Layer 14 of a small transformer language model trained on English Wikipedia (22 layers, counted from 0, width 64).
A neuron's activation on a vector x is SiLU(gate . x) times (in . x), where the dot is the dot product.

Input weights of the MLP neurons that the questions are about. A number n stands for n times 0.0089.
n42 gate: -32 24 -8 -16 9 21 -17 2 9 -27 42 -54 -21 -8 11 -11 -48 -56 -58 -1 -6 12 -4 28 -21 -31 -50 24 5 -58 -7 -21 7 11 24 7 -8 2 38 34 9 -14 -5 17 20 5 33 18 -19 -25 -4 53 -24 -26 -4 -38 14 -37 25 -6 -53 -64 3 3
n49 gate: 34 19 31 -27 -27 15 6 30 -9 -30 10 29 31 39 4 30 -22 44 32 41 4 29 11 9 22 16 -18 36 -11 28 -56 14 -13 16 12 -11 -13 11 -5 27 -45 27 15 -28 13 -7 22 -12 -25 -32 -21 13 -26 -34 2 -23 29 -65 11 -1 15 21 36 48
n78 gate: 9 14 45 18 11 -26 35 31 14 26 -45 -22 -16 -40 -24 -34 -58 -3 12 6 17 17 49 -35 -29 -58 -58 36 2 -11 37 -31 -11 20 -17 27 -41 -2 -1 57 -36 -5 20 51 -15 -37 17 3 9 -32 47 39 -53 -3 -20 19 10 -32 -31 8 -24 -3 -43 27
n126 gate: 12 25 6 -10 -22 42 -9 28 33 53 8 -51 -35 5 24 -15 -14 31 -42 -31 77 6 2 10 17 -29 12 -9 8 -25 -19 7 -37 10 -2 -11 4 -42 12 -28 -27 7 -20 -32 -40 -25 -15 31 8 2 10 15 -7 15 25 20 -10 -3 4 -53 -42 11 14 -10
n177 gate: -37 60 -8 -76 32 3 -43 -15 -3 -56 -11 11 -73 10 -38 10 -17 -34 -72 43 6 33 -8 -27 -50 25 -15 58 18 -42 -36 11 -31 -20 0 11 -3 16 -49 28 70 -9 35 -46 12 -89 84 24 -55 -68 -22 -6 16 -51 30 14 -1 -21 25 55 7 -1 37 27
n230 gate: -72 19 27 47 -9 -51 15 -14 -6 45 -9 -13 16 33 -60 49 -34 -2 -13 32 26 23 2 0 -7 -47 -46 -2 23 -3 -9 3 -34 13 9 7 -32 -11 -19 83 -37 47 45 14 -3 4 -24 28 -3 30 -17 -28 23 11 31 5 3 38 -26 -51 -5 39 21 24
n304 gate: 1 -20 -32 13 5 -8 25 10 -12 -22 21 -1 30 -10 15 -31 -54 3 61 0 2 0 -26 -52 22 17 -6 -4 -39 -23 11 1 27 0 8 36 -26 26 15 -23 -57 49 -37 27 -31 60 -24 -17 -57 36 -4 -65 -6 -8 10 -25 -2 -24 14 -13 -13 -74 14 -12
n330 gate: 4 43 27 11 -13 -2 21 -4 43 7 -59 36 5 4 -19 51 46 12 47 4 -38 24 -8 15 6 1 -6 -32 15 30 -34 42 -5 10 13 7 35 -35 -20 -8 -13 -28 -25 7 -29 -22 -20 1 24 66 33 -13 -6 15 -1 -27 -17 94 35 7 0 14 3 -3
n42 in: -10 16 6 14 25 -35 6 -9 16 -38 9 7 -33 -32 -19 -28 -3 6 46 42 -10 0 -28 1 18 17 -30 14 -15 -14 9 39 -1 66 16 -5 31 -22 35 -13 4 -12 1 6 -6 10 -17 47 -37 -15 0 33 32 14 28 33 -27 -41 -15 -41 21 3 3 13
n49 in: -20 -25 -17 -8 26 24 -15 -6 7 -1 -23 -12 11 -18 22 -2 15 16 4 5 16 -17 6 -19 33 -38 2 -6 14 -18 45 22 -14 -30 -45 7 -30 35 9 48 -8 -51 -15 10 65 10 -2 -4 54 -37 7 -26 2 -12 19 43 -13 34 -45 -11 20 -16 67 4
n78 in: -14 41 40 3 -29 19 -19 -35 -18 -28 -1 45 -36 45 -20 43 27 -7 32 60 39 43 19 -11 18 -9 30 -69 -30 -19 28 26 -5 -5 -41 -11 -4 -12 53 -41 5 12 12 14 -4 -12 28 10 19 12 3 -28 -15 35 -28 15 27 5 -6 -15 -6 -12 42 0
n126 in: -8 5 -8 20 -10 -1 -66 18 29 -3 -19 14 -69 24 -14 14 -56 33 -7 -18 -3 45 -17 35 -13 -52 -14 -5 14 20 22 14 -7 17 18 11 -12 6 12 41 15 -7 -21 28 -43 -5 22 15 28 5 5 -36 -16 -52 6 -10 6 22 -4 -40 16 2 30 -17
n177 in: -14 46 -7 -39 16 -9 -1 -41 19 -70 60 10 -35 5 -35 2 24 -33 -51 16 28 17 27 -15 20 -24 -36 13 -25 16 -5 22 4 -56 -41 35 -33 -20 28 30 33 33 50 -36 -23 -19 77 49 -7 -26 -8 10 3 -25 -40 16 45 -47 6 4 26 2 37 40
n230 in: 79 8 -2 -1 -51 32 36 10 -9 4 -20 -43 -18 -1 -27 21 6 -22 16 -22 1 16 -17 -40 -4 13 0 -14 -16 -26 -13 -15 -14 -23 -36 -24 47 -16 0 -11 -7 13 51 10 20 -22 42 -17 -38 -17 19 10 35 -6 18 18 22 27 -51 23 22 82 -16 -1
n304 in: 1 6 -26 24 5 -6 -2 -2 17 -27 25 17 -10 -6 10 -22 -32 -5 -15 -8 28 -1 -11 -18 52 22 -1 -2 0 -18 24 17 29 22 2 13 14 40 16 -31 -6 30 -24 12 -2 41 -5 -26 -71 -21 16 -57 9 -45 31 -30 -25 -25 27 16 -14 -35 24 -14
n330 in: -13 36 -16 -3 -38 -51 -55 -11 -33 32 -14 28 16 -22 -22 -24 -31 17 5 -20 -20 33 -28 45 6 -7 47 -5 -30 23 -29 31 16 -12 24 22 10 16 -11 -29 34 -2 -16 42 -16 -22 -50 -2 30 14 -37 -21 -8 -25 20 2 -43 16 26 31 -17 3 14 6

Each question shows a token from some text and the vector x that enters the MLP there. A number n stands for n times 0.01.

"re": -3 -14 30 19 21 4 -1 8 10 -21 6 10 14 -39 5 53 30 7 -52 4 4 -1 -3 -3 4 -7 14 24 4 40 36 -28 -35 -37 29 -21 1 33 26 30 13 -22 8 21 -18 -3 22 -3 -22 -8 17 1 0 -13 -19 14 -4 -55 -9 -7 12 -33 -22 39
Which neuron fires most, and how strongly? n177, at about 0.28

"ing": -17 -7 36 16 -6 -7 -4 16 8 -8 38 -21 32 26 33 18 13 10 -34 29 -21 -5 9 -13 -10 8 10 20 -22 17 13 21 -41 -31 36 7 11 -17 27 12 33 -33 3 -1 28 5 -11 -8 10 13 6 9 28 -16 13 1 -18 -17 -18 28 20 17 -22 -4
The neuron with the highest activation: n304

"record": -1 -28 21 -1 -19 10 -28 -10 12 -15 25 -19 8 39 16 -3 42 -6 -6 36 -42 24 -5 -5 29 -6 -9 40 -30 19 25 17 -7 -12 36 -11 -6 -9 13 -5 31 -30 -51 -3 -20 -34 -25 -7 7 -24 18 -14 5 11 3 2 -28 -10 -8 18 17 -19 -22 15
Which neuron fires most, and how strongly? n230, at about 0.15

"entific ": -12 -7 30 7 27 11 -36 14 -14 4 -11 -14 -5 -16 48 -5 34 -10 7 42 34 14 11 -27 -9 30 20 6 26 10 -28 0 -15 10 27 -10 30 34 -2 21 -28 12 -17 16 -18 -19 -22 18 -7 21 27 -42 -32 -4 -2 23 -28 28 -11 22 -22 30 -4 22
The two highest activations, in order: n330, n42

"a": -2 6 19 24 -3 6 9 9 0 -33 8 3 26 -1 37 0 26 30 -19 -16 -16 -31 2 19 -2 -6 24 26 -24 17 20 6 -49 3 23 -18 15 -17 -3 -4 37 -15 8 2 5 3 20 22 7 -22 19 -27 0 -19 0 18 12 11 -34 6 -8 -5 -37 7
Which three neurons fire most, strongest first? n304, n78, n330

"c": -28 -20 48 35 -22 -11 1 -21 1 -36 30 -28 37 8 6 -10 23 -16 6 -25 15 -2 0 -4 31 -6 2 -4 14 22 6 -35 -15 4 33 -32 37 36 4 11 13 19 -17 -12 -26 9 -1 14 14 -46 27 -37 19 -9 3 13 23 -19 -47 14 11 -19 -11 16
The neuron with the highest activation: n330

"aw": 8 -14 43 7 -4 29 -1 12 46 -43 13 -22 -2 41 -14 -1 -4 -10 6 -7 20 8 27 2 -13 4 22 17 -27 17 16 12 -34 4 20 0 -29 -37 12 3 32 -8 -14 -15 -34 -18 -14 5 15 -1 7 4 33 -10 38 -35 9 5 -30 -26 -21 -4 -13 20
The neuron with the highest activation: n126

"it ": 22 12 33 27 7 -3 -51 1 3 -22 19 13 23 4 26 9 5 13 13 9 6 7 42 -10 -19 -31 12 -7 -8 16 7 -38 -21 39 34 -14 32 -14 24 -15 -21 0 -11 -5 4 -26 6 -39 -31 -20 20 12 12 -7 -1 10 -3 -10 -49 30 -35 -11 2 25
The neuron with the highest activation: n78

"Rh": -9 -30 13 -15 -27 -9 8 -4 21 -30 -7 18 18 -19 8 -19 30 -4 -15 28 22 13 10 32 -1 31 18 -4 -4 5 -10 -56 -9 9 28 -28 13 3 -4 -10 23 21 -22 20 -5 15 13 -11 21 1 10 -36 3 -41 2 3 -6 6 -55 10 -4 -7 -18 13
Which three neurons fire most, strongest first? n42, n177, n126

"ik": 46 2 27 -2 0 28 2 -10 26 -15 19 -2 8 24 -2 -16 12 13 4 35 -27 18 9 3 -12 10 -4 17 -1 24 10 11 -52 22 26 6 -12 15 22 16 35 -11 -15 0 -13 9 -11 -15 23 -11 32 -12 30 -9 37 6 -5 1 -48 -4 -12 4 -14 12
The neuron with the highest activation: n49

"1": 28 20 20 11 11 -23 -13 -4 -17 12 2 19 17 23 14 10 26 42 -30 22 19 -22 34 1 27 -12 18 -31 9 20 -7 44 -18 16 5 -28 -31 -8 14 51 24 -25 -18 35 -12 -33 0 -24 34 -11 8 -4 16 -19 26 3 -15 -38 -7 37 -21 -2 -21 21
The two highest activations, in order: n49, n78

"M ": -7 -5 2 18 6 1 -55 13 -16 -6 4 4 -10 4 34 27 13 4 -8 18 -25 -11 6 -9 -11 6 28 -16 -3 16 33 -1 -22 43 23 -43 4 -27 22 10 -29 -13 -15 -1 -7 -29 14 -37 -34 -14 9 -8 -40 4 9 -4 -35 17 -49 13 5 -10 -24 9
The neuron with the highest activation: n177